Layer 11 of a small transformer language model trained on English Wikipedia (14 layers, counted from 0, width 128).
A neuron's activation on a vector x is GELU(weights . x + bias), where the dot is the dot product.
The model reads these tokens: " Some" " were" " published" " in" " \"" "L" "iving" " St" "ories" " of" " the"

The vector x that enters this layer's MLP at each token. A number n stands for (n - 128) times 0.055.
0 " Some": 127, 142, 132, 125, 118, 126, 114, 150, 152, 126, 138, 131, 137, 122, 149, 109, 135, 151, 166, 131, 139, 87, 138, 144, 149, 125, 81, 128, 130, 135, 107, 122, 135, 136, 132, 138, 156, 116, 163, 151, 125, 124, 122, 109, 106, 134, 122, 109, 140, 134, 128, 140, 104, 125, 123, 128, 116, 122, 125, 123, 112, 129, 134, 117, 128, 116, 150, 124, 144, 132, 123, 127, 143, 142, 89, 120, 142, 104, 136, 124, 119, 126, 117, 122, 120, 152, 115, 108, 129, 144, 118, 165, 115, 123, 105, 144, 123, 108, 132, 130, 35, 132, 96, 145, 118, 123, 141, 194, 132, 130, 130, 111, 122, 126, 102, 140, 128, 130, 138, 129, 130, 140, 156, 148, 132, 106, 114, 146
1 " were": 104, 127, 117, 132, 130, 125, 129, 142, 120, 116, 134, 118, 125, 135, 105, 117, 139, 136, 146, 142, 138, 96, 138, 135, 120, 125, 106, 111, 137, 127, 115, 131, 144, 111, 118, 143, 103, 120, 158, 151, 94, 109, 110, 111, 118, 141, 126, 117, 130, 128, 123, 104, 108, 113, 118, 136, 130, 131, 96, 112, 126, 133, 135, 108, 140, 123, 125, 121, 145, 122, 126, 142, 108, 150, 106, 139, 162, 140, 144, 135, 118, 156, 127, 122, 130, 140, 134, 139, 126, 148, 103, 140, 119, 148, 121, 139, 131, 147, 146, 144, 54, 123, 112, 138, 120, 130, 144, 239, 135, 127, 115, 118, 112, 124, 141, 161, 122, 144, 133, 129, 116, 135, 149, 120, 133, 113, 122, 116
2 " published": 120, 155, 139, 100, 124, 145, 105, 125, 89, 123, 119, 120, 133, 140, 152, 119, 149, 115, 140, 152, 149, 117, 136, 126, 133, 103, 119, 103, 99, 151, 101, 123, 168, 133, 102, 143, 135, 122, 144, 128, 107, 154, 161, 107, 108, 118, 122, 128, 122, 108, 120, 142, 110, 101, 114, 124, 116, 103, 114, 108, 152, 95, 117, 134, 112, 111, 141, 136, 122, 125, 157, 140, 143, 130, 120, 113, 134, 115, 102, 130, 122, 135, 138, 107, 149, 134, 130, 156, 120, 133, 123, 124, 137, 139, 113, 138, 120, 115, 107, 123, 73, 158, 135, 141, 132, 150, 159, 230, 103, 124, 128, 118, 136, 134, 150, 130, 126, 148, 119, 137, 146, 134, 150, 119, 99, 126, 136, 130
3 " in": 131, 151, 119, 144, 130, 137, 120, 109, 100, 144, 118, 103, 118, 135, 136, 105, 140, 123, 132, 143, 135, 123, 123, 127, 114, 121, 115, 100, 122, 131, 115, 152, 161, 121, 126, 151, 149, 129, 141, 120, 105, 115, 161, 122, 116, 121, 97, 116, 124, 120, 131, 124, 86, 116, 130, 122, 124, 119, 131, 130, 153, 111, 129, 136, 113, 138, 125, 139, 114, 132, 117, 112, 132, 142, 123, 135, 124, 122, 106, 124, 119, 135, 109, 119, 134, 134, 137, 100, 123, 133, 118, 100, 152, 143, 121, 141, 152, 98, 142, 133, 91, 130, 118, 136, 107, 121, 168, 250, 131, 120, 134, 123, 127, 151, 144, 115, 126, 130, 127, 162, 153, 113, 155, 98, 118, 144, 121, 125
4 " \"": 152, 103, 95, 136, 123, 134, 133, 111, 114, 133, 139, 122, 132, 117, 93, 106, 141, 126, 134, 140, 137, 136, 129, 145, 127, 128, 95, 110, 127, 125, 85, 160, 165, 137, 146, 135, 166, 136, 169, 118, 104, 148, 143, 112, 112, 140, 140, 106, 156, 127, 135, 135, 120, 115, 150, 107, 117, 113, 112, 146, 138, 116, 116, 143, 125, 130, 89, 131, 187, 134, 103, 129, 111, 157, 101, 110, 165, 132, 126, 82, 113, 151, 116, 94, 119, 128, 118, 118, 139, 141, 113, 107, 147, 157, 115, 138, 131, 113, 113, 121, 74, 148, 118, 137, 114, 125, 136, 174, 123, 150, 123, 112, 92, 113, 146, 104, 116, 139, 144, 117, 166, 127, 156, 132, 127, 146, 110, 163
5 "L": 132, 142, 119, 126, 123, 129, 129, 123, 130, 144, 133, 110, 141, 133, 137, 97, 106, 142, 114, 139, 126, 90, 137, 119, 94, 100, 125, 90, 138, 125, 96, 134, 149, 157, 127, 106, 143, 110, 141, 137, 110, 122, 124, 123, 125, 156, 136, 148, 145, 100, 131, 140, 138, 132, 137, 146, 139, 118, 90, 122, 141, 99, 136, 149, 125, 118, 114, 136, 156, 139, 135, 125, 140, 160, 143, 146, 121, 132, 98, 120, 145, 172, 138, 132, 148, 141, 125, 120, 126, 136, 138, 106, 125, 135, 146, 94, 113, 151, 138, 101, 16, 128, 122, 113, 99, 148, 137, 155, 114, 120, 146, 123, 94, 167, 145, 115, 135, 131, 115, 126, 169, 122, 141, 120, 123, 126, 125, 150
6 "iving": 115, 102, 106, 119, 125, 127, 103, 120, 101, 130, 118, 106, 120, 107, 114, 116, 123, 113, 112, 153, 127, 98, 134, 133, 120, 125, 119, 117, 133, 125, 102, 149, 149, 135, 110, 113, 123, 122, 180, 133, 132, 146, 133, 125, 123, 104, 121, 131, 145, 133, 142, 119, 133, 127, 137, 134, 140, 157, 132, 151, 135, 101, 126, 147, 122, 109, 118, 132, 102, 131, 120, 137, 149, 147, 140, 141, 112, 122, 141, 141, 148, 139, 110, 135, 148, 143, 126, 160, 129, 117, 105, 126, 134, 123, 117, 137, 131, 174, 101, 139, 25, 139, 144, 120, 130, 155, 131, 196, 116, 121, 109, 123, 91, 146, 135, 143, 112, 135, 125, 123, 144, 145, 141, 112, 143, 172, 135, 118
7 " St": 153, 155, 149, 135, 154, 106, 135, 134, 134, 133, 119, 138, 96, 117, 155, 129, 129, 128, 81, 135, 111, 92, 139, 131, 91, 128, 124, 98, 126, 133, 122, 143, 150, 136, 140, 135, 152, 135, 123, 158, 85, 147, 113, 92, 106, 141, 127, 122, 146, 113, 135, 125, 135, 118, 125, 175, 126, 111, 121, 120, 144, 114, 164, 122, 99, 118, 131, 138, 167, 118, 133, 95, 114, 131, 150, 170, 97, 118, 90, 130, 118, 130, 110, 117, 131, 137, 102, 136, 120, 155, 128, 128, 135, 145, 129, 147, 127, 153, 111, 129, 48, 91, 149, 100, 123, 136, 121, 174, 120, 101, 146, 130, 90, 113, 147, 118, 146, 131, 133, 142, 173, 120, 140, 124, 140, 139, 113, 132
8 "ories": 130, 123, 134, 128, 114, 107, 106, 109, 97, 135, 114, 70, 105, 109, 87, 117, 130, 129, 114, 161, 109, 119, 134, 132, 125, 125, 123, 132, 119, 115, 105, 123, 140, 124, 141, 126, 160, 133, 187, 99, 97, 135, 113, 105, 120, 131, 110, 139, 145, 127, 134, 151, 140, 125, 105, 138, 142, 141, 102, 141, 130, 124, 136, 147, 120, 92, 125, 136, 155, 130, 123, 146, 144, 123, 154, 142, 136, 128, 100, 102, 149, 149, 128, 90, 132, 132, 117, 179, 131, 114, 119, 136, 138, 134, 132, 131, 118, 148, 122, 144, 52, 137, 149, 132, 134, 132, 137, 192, 118, 128, 114, 133, 89, 144, 130, 137, 105, 162, 117, 133, 153, 151, 148, 96, 157, 136, 134, 121
9 " of": 130, 133, 124, 144, 117, 124, 112, 97, 139, 136, 126, 109, 127, 105, 136, 111, 137, 109, 101, 128, 124, 105, 132, 117, 116, 131, 95, 122, 128, 120, 127, 156, 151, 119, 134, 158, 150, 134, 145, 125, 93, 127, 139, 92, 116, 103, 101, 105, 119, 105, 144, 109, 123, 147, 133, 151, 109, 110, 119, 124, 142, 120, 160, 131, 118, 134, 129, 142, 130, 136, 122, 128, 129, 140, 144, 98, 116, 133, 111, 125, 143, 154, 108, 103, 147, 117, 128, 121, 133, 129, 128, 115, 134, 149, 125, 124, 137, 119, 137, 148, 76, 129, 139, 105, 120, 142, 156, 231, 119, 115, 123, 138, 85, 140, 173, 137, 129, 152, 141, 146, 157, 114, 154, 109, 128, 138, 141, 114
10 " the": 138, 99, 105, 141, 129, 136, 111, 118, 133, 148, 106, 117, 120, 112, 101, 112, 147, 122, 124, 129, 143, 126, 142, 114, 108, 119, 113, 126, 143, 118, 101, 166, 134, 131, 117, 117, 153, 112, 159, 113, 93, 118, 141, 93, 93, 132, 116, 137, 142, 128, 141, 119, 129, 132, 131, 151, 133, 111, 113, 139, 128, 134, 141, 122, 120, 121, 148, 121, 110, 126, 114, 130, 122, 123, 135, 108, 128, 109, 124, 114, 139, 131, 150, 99, 122, 127, 113, 133, 141, 147, 145, 131, 128, 119, 113, 116, 130, 139, 119, 138, 71, 122, 141, 141, 124, 143, 138, 246, 123, 114, 126, 140, 91, 145, 155, 132, 148, 142, 135, 118, 156, 137, 145, 110, 127, 147, 133, 134

Each question shows the input weights of one neuron of the MLP. A number n stands for (n - 128) times 0.0043.

n311 (bias -0.096): 109, 177, 106, 109, 184, 104, 103, 138, 113, 111, 128, 134, 83, 137, 154, 187, 120, 138, 109, 96, 119, 141, 152, 158, 164, 68, 142, 157, 125, 173, 164, 99, 123, 99, 154, 129, 168, 149, 83, 113, 137, 167, 120, 147, 66, 124, 107, 96, 135, 95, 111, 143, 118, 127, 133, 96, 188, 99, 183, 64, 83, 106, 119, 158, 98, 108, 147, 100, 116, 180, 116, 131, 129, 116, 128, 116, 166, 153, 172, 119, 146, 117, 91, 77, 161, 162, 128, 104, 102, 174, 117, 101, 124, 120, 88, 177, 127, 140, 132, 139, 145, 145, 130, 156, 145, 89, 155, 132, 141, 147, 69, 132, 132, 144, 163, 131, 44, 172, 135, 104, 146, 102, 110, 138, 107, 116, 185, 100
On which two tokens does it fire most, strongest first? 2 " published", 3 " in"

n360 (bias -0.085): 156, 123, 132, 121, 132, 133, 118, 155, 162, 108, 117, 190, 139, 113, 157, 76, 132, 100, 180, 122, 85, 142, 165, 168, 165, 136, 70, 191, 131, 188, 150, 168, 163, 146, 143, 161, 167, 93, 135, 159, 108, 118, 159, 131, 97, 184, 144, 86, 160, 143, 80, 113, 119, 170, 103, 103, 143, 126, 159, 138, 144, 180, 123, 139, 131, 106, 123, 92, 171, 118, 127, 90, 44, 130, 94, 62, 143, 95, 134, 79, 150, 106, 148, 84, 63, 116, 84, 57, 104, 101, 100, 122, 126, 138, 128, 137, 141, 135, 152, 117, 159, 147, 126, 143, 135, 125, 84, 121, 139, 124, 88, 147, 100, 133, 127, 134, 104, 104, 102, 163, 129, 148, 108, 146, 74, 111, 131, 187
On which token does it fire most, and how strongly? 4 " \"", at about 3.8

n201 (bias -0.102): 144, 158, 82, 131, 89, 125, 99, 93, 130, 101, 126, 142, 133, 117, 141, 92, 104, 144, 200, 146, 119, 169, 188, 163, 171, 146, 113, 126, 147, 168, 163, 125, 143, 161, 138, 114, 165, 137, 93, 137, 151, 188, 167, 115, 202, 142, 170, 153, 139, 160, 110, 81, 108, 171, 92, 105, 178, 143, 157, 112, 89, 152, 143, 188, 163, 126, 129, 90, 147, 108, 96, 67, 91, 113, 127, 97, 132, 153, 133, 155, 128, 141, 66, 125, 70, 137, 127, 136, 128, 133, 110, 90, 131, 110, 120, 111, 110, 104, 82, 130, 160, 148, 80, 70, 126, 81, 100, 131, 184, 139, 134, 96, 99, 124, 102, 138, 95, 94, 145, 152, 157, 86, 126, 134, 125, 134, 186, 129
It fires most on token 4 " \""

n213 (bias -0.073): 84, 160, 203, 161, 148, 133, 130, 150, 129, 165, 159, 106, 88, 114, 61, 164, 100, 148, 162, 180, 177, 143, 180, 150, 134, 135, 110, 159, 162, 179, 153, 128, 151, 131, 189, 98, 105, 109, 105, 124, 157, 129, 120, 89, 120, 101, 167, 152, 111, 130, 145, 160, 91, 120, 135, 149, 124, 131, 124, 108, 121, 108, 136, 134, 171, 142, 131, 153, 102, 158, 75, 153, 94, 158, 147, 107, 99, 129, 177, 105, 114, 89, 116, 80, 96, 107, 140, 111, 117, 114, 91, 139, 92, 95, 108, 126, 127, 155, 160, 111, 162, 121, 112, 124, 164, 113, 166, 101, 185, 100, 81, 127, 132, 96, 102, 203, 119, 127, 148, 172, 155, 148, 118, 133, 86, 112, 100, 113
It fires most on token 1 " were"

n107 (bias -0.080): 115, 106, 85, 121, 127, 146, 167, 127, 133, 147, 148, 128, 112, 137, 129, 119, 141, 156, 113, 110, 153, 146, 153, 187, 103, 117, 93, 147, 179, 182, 176, 131, 75, 129, 145, 82, 135, 66, 98, 114, 166, 127, 139, 114, 181, 127, 112, 148, 117, 128, 159, 132, 129, 161, 121, 106, 157, 125, 84, 160, 116, 130, 133, 136, 143, 104, 106, 99, 134, 96, 98, 105, 141, 112, 106, 107, 118, 125, 182, 111, 162, 151, 136, 105, 141, 117, 112, 91, 141, 126, 146, 166, 125, 179, 125, 104, 150, 108, 146, 117, 177, 91, 126, 83, 135, 142, 96, 158, 128, 112, 112, 125, 74, 73, 179, 128, 81, 108, 147, 171, 118, 136, 132, 157, 114, 71, 104, 87
On which two tokens does it fire most, strongest first? 10 " the", 9 " of"

n196 (bias -0.135): 67, 149, 115, 126, 118, 142, 147, 94, 95, 114, 125, 96, 104, 117, 152, 150, 127, 150, 79, 175, 71, 95, 141, 134, 148, 145, 164, 101, 135, 122, 118, 174, 110, 185, 142, 92, 127, 173, 143, 135, 87, 154, 90, 115, 117, 142, 104, 131, 137, 136, 105, 133, 122, 150, 129, 112, 190, 174, 105, 150, 137, 144, 115, 146, 162, 109, 109, 82, 154, 147, 160, 152, 124, 152, 142, 143, 113, 151, 152, 104, 159, 120, 97, 90, 104, 119, 128, 80, 131, 160, 115, 136, 78, 166, 179, 144, 119, 118, 178, 126, 133, 129, 141, 118, 85, 155, 107, 109, 145, 114, 127, 157, 109, 104, 88, 160, 130, 124, 113, 151, 123, 178, 116, 126, 97, 143, 135, 92
On which two tokens does it fire most, strongest first? 8 "ories", 5 "L"

n262 (bias -0.103): 127, 112, 126, 117, 129, 114, 103, 94, 143, 119, 143, 148, 131, 116, 165, 117, 112, 119, 118, 121, 162, 144, 202, 151, 132, 99, 58, 120, 169, 157, 162, 152, 142, 143, 145, 121, 152, 106, 78, 162, 190, 185, 161, 100, 121, 80, 136, 46, 143, 97, 162, 110, 124, 152, 96, 162, 177, 103, 143, 118, 85, 138, 156, 141, 132, 160, 141, 122, 64, 89, 125, 124, 102, 171, 142, 122, 143, 130, 128, 148, 109, 142, 136, 87, 144, 93, 103, 107, 159, 147, 99, 118, 119, 152, 175, 110, 175, 136, 117, 146, 135, 96, 141, 81, 111, 129, 147, 126, 164, 136, 115, 140, 68, 136, 186, 165, 87, 136, 158, 145, 149, 83, 106, 168, 138, 97, 188, 131
Its three highest activations, in order, are on tokens 9 " of", 7 " St", 10 " the"

n1 (bias -0.022): 71, 117, 186, 174, 153, 87, 83, 120, 96, 99, 107, 150, 55, 76, 126, 132, 83, 128, 127, 115, 166, 145, 76, 138, 129, 122, 145, 127, 134, 121, 155, 167, 139, 137, 140, 151, 106, 76, 119, 137, 110, 128, 113, 117, 126, 119, 109, 184, 135, 103, 116, 200, 92, 117, 123, 146, 83, 137, 138, 108, 136, 160, 171, 149, 156, 89, 136, 140, 125, 90, 82, 122, 143, 131, 185, 135, 77, 126, 113, 120, 142, 75, 145, 131, 107, 145, 107, 133, 164, 131, 143, 130, 158, 154, 93, 139, 171, 112, 134, 136, 123, 118, 121, 125, 150, 97, 122, 118, 155, 150, 146, 156, 112, 143, 111, 146, 81, 148, 139, 150, 160, 141, 127, 98, 168, 140, 119, 122
On which two tokens does it fire most, strongest first? 8 "ories", 7 " St"

n87 (bias -0.066): 60, 154, 143, 136, 149, 141, 130, 145, 117, 105, 137, 153, 89, 110, 185, 116, 122, 173, 143, 124, 135, 117, 147, 148, 211, 90, 113, 130, 115, 118, 145, 120, 117, 145, 87, 149, 111, 69, 133, 130, 150, 152, 138, 142, 131, 148, 99, 108, 178, 89, 110, 129, 154, 119, 121, 130, 157, 163, 171, 172, 135, 142, 125, 201, 175, 88, 122, 101, 94, 152, 175, 94, 89, 130, 157, 91, 104, 132, 162, 145, 103, 117, 87, 182, 175, 141, 96, 130, 116, 107, 95, 114, 97, 102, 163, 160, 161, 154, 65, 124, 130, 117, 132, 121, 124, 157, 140, 111, 115, 69, 130, 150, 99, 118, 139, 119, 121, 163, 122, 119, 68, 122, 123, 125, 131, 153, 119, 176
On which token does it fire most, and how strongly? 6 "iving", at about 2.3

n268 (bias -0.091): 137, 175, 161, 72, 106, 125, 119, 174, 111, 102, 172, 148, 101, 128, 158, 126, 110, 115, 154, 178, 104, 137, 147, 149, 215, 93, 159, 129, 94, 122, 158, 69, 135, 144, 174, 102, 141, 119, 110, 90, 138, 196, 113, 101, 134, 123, 85, 116, 149, 133, 135, 116, 119, 118, 89, 92, 154, 119, 149, 76, 111, 134, 49, 118, 143, 111, 147, 153, 90, 163, 191, 139, 106, 124, 126, 125, 109, 173, 150, 98, 60, 112, 98, 67, 66, 141, 135, 159, 118, 114, 126, 139, 126, 171, 174, 102, 130, 138, 114, 135, 157, 161, 148, 146, 96, 86, 131, 142, 118, 159, 102, 135, 199, 114, 99, 132, 106, 160, 84, 143, 43, 133, 134, 135, 113, 92, 162, 101
On which token does it fire most, and how strongly? 2 " published", at about 2.3

n209 (bias -0.044): 80, 110, 141, 172, 122, 130, 133, 210, 87, 97, 136, 176, 119, 126, 130, 100, 141, 147, 134, 135, 196, 141, 159, 169, 147, 129, 117, 234, 148, 105, 141, 135, 125, 118, 90, 81, 156, 120, 154, 122, 111, 109, 151, 140, 101, 126, 91, 126, 78, 125, 119, 165, 120, 164, 116, 110, 121, 144, 134, 150, 123, 144, 140, 95, 108, 148, 120, 111, 108, 78, 134, 88, 112, 162, 103, 143, 103, 159, 101, 134, 108, 139, 148, 156, 102, 105, 91, 111, 136, 159, 138, 149, 151, 108, 124, 104, 126, 130, 155, 153, 142, 182, 136, 88, 77, 151, 157, 121, 123, 142, 93, 82, 110, 104, 134, 141, 153, 91, 112, 162, 114, 133, 106, 125, 142, 165, 117, 111
On which token does it fire most, and how strongly? 0 " Some", at about 0.5

n82 (bias -0.075): 163, 160, 166, 136, 118, 111, 91, 166, 141, 50, 134, 130, 128, 156, 121, 102, 110, 103, 150, 143, 150, 99, 160, 130, 141, 129, 129, 167, 110, 80, 131, 173, 139, 74, 118, 133, 113, 98, 149, 139, 173, 126, 104, 149, 144, 122, 86, 130, 75, 180, 134, 113, 173, 137, 158, 125, 96, 99, 137, 182, 135, 104, 135, 111, 176, 150, 144, 108, 111, 92, 162, 79, 141, 142, 152, 112, 109, 130, 119, 84, 134, 146, 171, 125, 142, 77, 171, 126, 120, 160, 123, 105, 159, 105, 141, 119, 126, 126, 96, 131, 129, 123, 124, 113, 108, 135, 146, 108, 144, 84, 116, 119, 143, 128, 111, 118, 121, 135, 151, 87, 120, 183, 116, 91, 178, 138, 115, 110
On which token does it fire most, and how strongly? 6 "iving", at about 0.14

n357 (bias -0.084): 102, 145, 147, 144, 94, 119, 130, 85, 143, 102, 124, 119, 119, 144, 167, 81, 92, 147, 148, 85, 130, 139, 125, 189, 165, 139, 86, 97, 178, 180, 127, 64, 183, 131, 162, 167, 115, 143, 84, 172, 109, 89, 121, 182, 146, 121, 122, 150, 133, 91, 105, 113, 131, 127, 117, 128, 107, 123, 123, 116, 126, 168, 128, 121, 142, 105, 116, 124, 114, 174, 137, 136, 124, 167, 99, 113, 188, 144, 178, 132, 103, 125, 117, 126, 81, 107, 110, 100, 155, 85, 150, 155, 80, 131, 157, 68, 95, 113, 157, 162, 140, 157, 118, 118, 186, 118, 96, 104, 128, 128, 116, 109, 153, 56, 105, 142, 148, 105, 83, 147, 143, 125, 100, 153, 177, 131, 118, 168
It fires most on token 0 " Some"

n152 (bias 0.018): 143, 112, 125, 133, 113, 131, 88, 108, 124, 105, 152, 156, 127, 128, 143, 57, 56, 147, 128, 127, 167, 159, 140, 126, 111, 106, 125, 134, 123, 111, 131, 102, 135, 144, 78, 137, 143, 152, 147, 102, 146, 152, 132, 132, 92, 110, 136, 108, 105, 86, 117, 100, 128, 120, 153, 157, 101, 128, 142, 169, 125, 134, 96, 162, 173, 155, 130, 130, 91, 132, 149, 72, 104, 151, 122, 117, 136, 144, 129, 115, 91, 99, 117, 136, 132, 133, 106, 139, 114, 166, 147, 159, 146, 137, 152, 126, 118, 159, 105, 123, 142, 154, 133, 74, 154, 84, 167, 156, 104, 182, 152, 92, 84, 120, 105, 135, 145, 105, 80, 140, 72, 147, 65, 122, 116, 134, 101, 107
It fires most on token 6 "iving"

n429 (bias -0.030): 84, 94, 151, 137, 134, 114, 80, 118, 146, 138, 124, 81, 153, 67, 177, 155, 133, 125, 161, 162, 122, 169, 174, 170, 93, 94, 122, 150, 143, 145, 154, 147, 118, 107, 136, 102, 117, 95, 97, 154, 138, 132, 138, 115, 119, 137, 145, 142, 105, 131, 151, 139, 77, 120, 129, 130, 109, 97, 139, 137, 148, 137, 95, 126, 159, 186, 110, 136, 104, 143, 104, 197, 128, 113, 116, 97, 109, 148, 128, 126, 159, 112, 131, 121, 82, 120, 85, 127, 184, 112, 127, 170, 88, 135, 115, 97, 143, 103, 119, 134, 135, 106, 153, 121, 158, 129, 143, 125, 139, 72, 121, 119, 105, 112, 147, 106, 139, 126, 167, 120, 139, 139, 142, 116, 156, 171, 125, 65
Its three highest activations, in order, are on tokens 10 " the", 9 " of", 6 "iving"

n442 (bias -0.101): 85, 137, 133, 134, 111, 105, 91, 129, 108, 105, 115, 121, 150, 135, 140, 144, 148, 119, 143, 119, 112, 158, 161, 122, 165, 115, 120, 150, 121, 166, 174, 100, 77, 141, 149, 87, 114, 111, 142, 121, 94, 187, 120, 74, 140, 132, 97, 123, 113, 139, 153, 158, 133, 108, 143, 154, 163, 122, 146, 131, 158, 134, 144, 164, 155, 128, 151, 145, 126, 88, 103, 127, 93, 139, 159, 127, 89, 188, 107, 104, 119, 115, 127, 140, 86, 142, 159, 115, 184, 164, 126, 117, 130, 106, 180, 133, 138, 130, 144, 101, 146, 121, 77, 103, 134, 118, 144, 112, 95, 89, 179, 63, 86, 142, 97, 172, 136, 144, 111, 181, 160, 55, 141, 126, 163, 136, 120, 155
It fires most on token 7 " St"

n223 (bias -0.090): 123, 164, 134, 91, 132, 154, 125, 148, 81, 140, 120, 105, 55, 58, 152, 91, 109, 138, 121, 137, 132, 176, 142, 146, 142, 167, 105, 124, 119, 112, 111, 133, 137, 145, 153, 113, 154, 89, 139, 102, 111, 110, 100, 108, 121, 177, 139, 136, 132, 158, 145, 104, 161, 149, 145, 81, 174, 159, 151, 132, 94, 123, 116, 102, 130, 136, 140, 168, 126, 154, 151, 102, 114, 158, 129, 92, 123, 137, 148, 73, 142, 170, 183, 51, 138, 100, 135, 120, 117, 141, 123, 109, 100, 60, 76, 164, 153, 141, 137, 118, 122, 118, 130, 67, 176, 180, 97, 83, 109, 131, 116, 112, 42, 169, 108, 151, 119, 121, 157, 107, 118, 153, 110, 132, 174, 107, 175, 173
On which token does it fire most, and how strongly? 8 "ories", at about 2.7

n39 (bias -0.037): 86, 176, 139, 161, 111, 151, 119, 150, 138, 111, 152, 131, 97, 143, 98, 115, 130, 126, 120, 147, 172, 118, 98, 175, 126, 152, 82, 168, 125, 105, 130, 89, 139, 113, 174, 155, 142, 117, 155, 155, 144, 128, 114, 116, 102, 169, 134, 140, 170, 133, 149, 118, 157, 163, 131, 100, 183, 118, 126, 104, 64, 147, 157, 139, 147, 151, 108, 156, 117, 91, 146, 68, 86, 138, 179, 121, 147, 152, 127, 102, 103, 130, 137, 113, 141, 95, 128, 118, 86, 140, 101, 143, 106, 168, 159, 162, 120, 84, 155, 139, 113, 146, 164, 132, 86, 78, 103, 77, 124, 138, 165, 158, 125, 89, 145, 119, 110, 160, 134, 130, 83, 180, 94, 137, 106, 138, 110, 95
On which token does it fire most, and how strongly? 1 " were", at about 0.28

n254 (bias -0.033): 108, 136, 132, 137, 119, 156, 150, 143, 151, 142, 94, 159, 129, 118, 144, 115, 101, 94, 110, 135, 138, 124, 105, 146, 90, 93, 116, 126, 100, 150, 100, 123, 148, 153, 176, 130, 135, 162, 108, 73, 115, 169, 126, 152, 106, 137, 103, 115, 171, 100, 199, 77, 143, 168, 127, 82, 127, 106, 142, 156, 95, 129, 124, 145, 138, 137, 143, 106, 85, 147, 138, 106, 143, 122, 173, 127, 125, 138, 116, 141, 115, 154, 135, 110, 90, 158, 129, 144, 118, 145, 89, 94, 115, 121, 89, 134, 94, 80, 132, 135, 141, 119, 151, 136, 109, 123, 130, 155, 162, 99, 87, 81, 130, 132, 89, 135, 136, 114, 96, 133, 119, 149, 101, 123, 152, 123, 135, 124
On which token does it fire most, and how strongly? 3 " in", at about 1.2

n143 (bias -0.095): 139, 149, 113, 95, 67, 171, 114, 92, 147, 131, 155, 111, 129, 40, 133, 150, 158, 98, 170, 130, 152, 118, 134, 134, 100, 83, 153, 91, 142, 143, 85, 166, 117, 141, 117, 106, 147, 145, 75, 128, 154, 136, 116, 100, 173, 120, 95, 114, 104, 122, 99, 74, 132, 158, 95, 142, 133, 201, 173, 132, 132, 135, 145, 114, 122, 147, 165, 134, 89, 131, 109, 127, 144, 157, 175, 100, 122, 130, 133, 145, 170, 81, 156, 122, 142, 130, 109, 103, 140, 130, 159, 113, 84, 74, 96, 161, 118, 138, 144, 143, 159, 131, 106, 140, 163, 85, 126, 133, 134, 153, 99, 155, 135, 117, 127, 100, 126, 125, 88, 113, 118, 97, 120, 151, 170, 117, 95, 98
It fires most on token 10 " the"

n361 (bias -0.064): 136, 117, 139, 86, 136, 127, 123, 107, 106, 100, 132, 175, 125, 102, 132, 135, 107, 177, 148, 133, 141, 137, 145, 146, 153, 111, 113, 118, 163, 112, 111, 133, 141, 171, 113, 67, 116, 89, 87, 139, 96, 138, 113, 156, 116, 224, 64, 168, 123, 111, 107, 140, 142, 144, 159, 133, 188, 134, 122, 179, 141, 174, 175, 177, 137, 147, 122, 81, 57, 138, 124, 150, 87, 97, 144, 104, 82, 159, 119, 170, 48, 103, 144, 102, 80, 107, 105, 93, 164, 106, 156, 197, 154, 139, 119, 95, 133, 148, 122, 129, 147, 112, 82, 118, 102, 157, 185, 144, 121, 136, 143, 134, 109, 153, 116, 135, 103, 117, 116, 71, 168, 124, 85, 139, 142, 95, 87, 142
On which token does it fire most, and how strongly? 10 " the", at about 1.5

n134 (bias -0.037): 116, 163, 114, 137, 131, 134, 135, 107, 167, 152, 196, 166, 138, 103, 159, 109, 107, 138, 130, 168, 137, 91, 101, 112, 113, 122, 163, 115, 173, 141, 158, 118, 117, 134, 118, 103, 127, 169, 105, 141, 125, 165, 113, 83, 154, 189, 144, 150, 112, 67, 141, 122, 140, 125, 59, 135, 107, 116, 114, 77, 126, 117, 101, 94, 144, 164, 117, 83, 152, 76, 140, 123, 146, 169, 98, 143, 113, 111, 156, 109, 140, 111, 147, 107, 85, 98, 152, 109, 115, 181, 131, 183, 139, 173, 137, 176, 148, 130, 119, 135, 154, 43, 97, 165, 96, 170, 138, 125, 118, 107, 167, 145, 108, 109, 125, 139, 165, 129, 134, 141, 83, 122, 131, 173, 113, 87, 96, 85
On which token does it fire most, and how strongly? 7 " St", at about 2.1

n132 (bias -0.063): 129, 164, 99, 137, 103, 151, 163, 139, 116, 114, 126, 142, 88, 144, 144, 94, 125, 161, 139, 137, 130, 129, 116, 142, 170, 123, 112, 108, 125, 122, 156, 149, 195, 145, 99, 175, 143, 157, 104, 101, 124, 180, 131, 114, 127, 90, 102, 114, 89, 76, 127, 146, 99, 196, 140, 98, 136, 124, 188, 83, 161, 149, 106, 168, 83, 161, 104, 120, 51, 65, 112, 166, 158, 90, 110, 125, 118, 123, 137, 138, 143, 120, 148, 112, 140, 130, 123, 73, 144, 125, 143, 108, 85, 147, 121, 135, 125, 112, 109, 92, 201, 136, 128, 100, 98, 203, 109, 116, 95, 111, 146, 141, 147, 115, 119, 149, 144, 95, 107, 160, 91, 122, 140, 107, 131, 132, 133, 94
It fires most on token 3 " in"

n145 (bias -0.075): 109, 137, 127, 115, 86, 84, 176, 146, 147, 125, 199, 117, 138, 125, 80, 117, 177, 86, 111, 121, 95, 113, 134, 123, 119, 140, 135, 173, 151, 148, 135, 138, 168, 141, 105, 153, 164, 151, 117, 157, 189, 149, 61, 135, 122, 185, 139, 92, 123, 129, 131, 95, 125, 187, 106, 87, 149, 115, 174, 117, 137, 186, 162, 163, 133, 144, 127, 112, 144, 95, 115, 137, 87, 86, 92, 84, 135, 84, 180, 104, 69, 78, 134, 94, 106, 150, 78, 77, 155, 127, 133, 130, 122, 165, 121, 102, 104, 103, 155, 177, 146, 123, 100, 115, 123, 132, 155, 106, 124, 127, 104, 112, 100, 143, 93, 113, 88, 132, 137, 54, 129, 134, 127, 105, 102, 104, 105, 178
On which two tokens does it fire most, strongest first? 4 " \"", 0 " Some"

n280 (bias -0.083): 124, 142, 133, 52, 111, 132, 130, 118, 171, 109, 144, 139, 188, 134, 169, 109, 118, 131, 116, 164, 128, 168, 155, 78, 134, 151, 129, 155, 117, 145, 105, 119, 142, 197, 115, 127, 142, 109, 122, 186, 101, 115, 109, 156, 104, 195, 127, 123, 169, 89, 143, 140, 176, 172, 169, 127, 174, 153, 131, 143, 146, 127, 144, 148, 123, 95, 133, 110, 115, 156, 101, 78, 111, 165, 137, 109, 120, 122, 131, 155, 145, 109, 128, 122, 118, 116, 101, 139, 117, 169, 163, 100, 96, 169, 148, 81, 130, 106, 145, 114, 138, 44, 74, 107, 137, 116, 141, 121, 156, 140, 147, 114, 119, 34, 158, 161, 101, 87, 77, 80, 144, 97, 97, 117, 65, 126, 135, 167
It fires most on token 5 "L"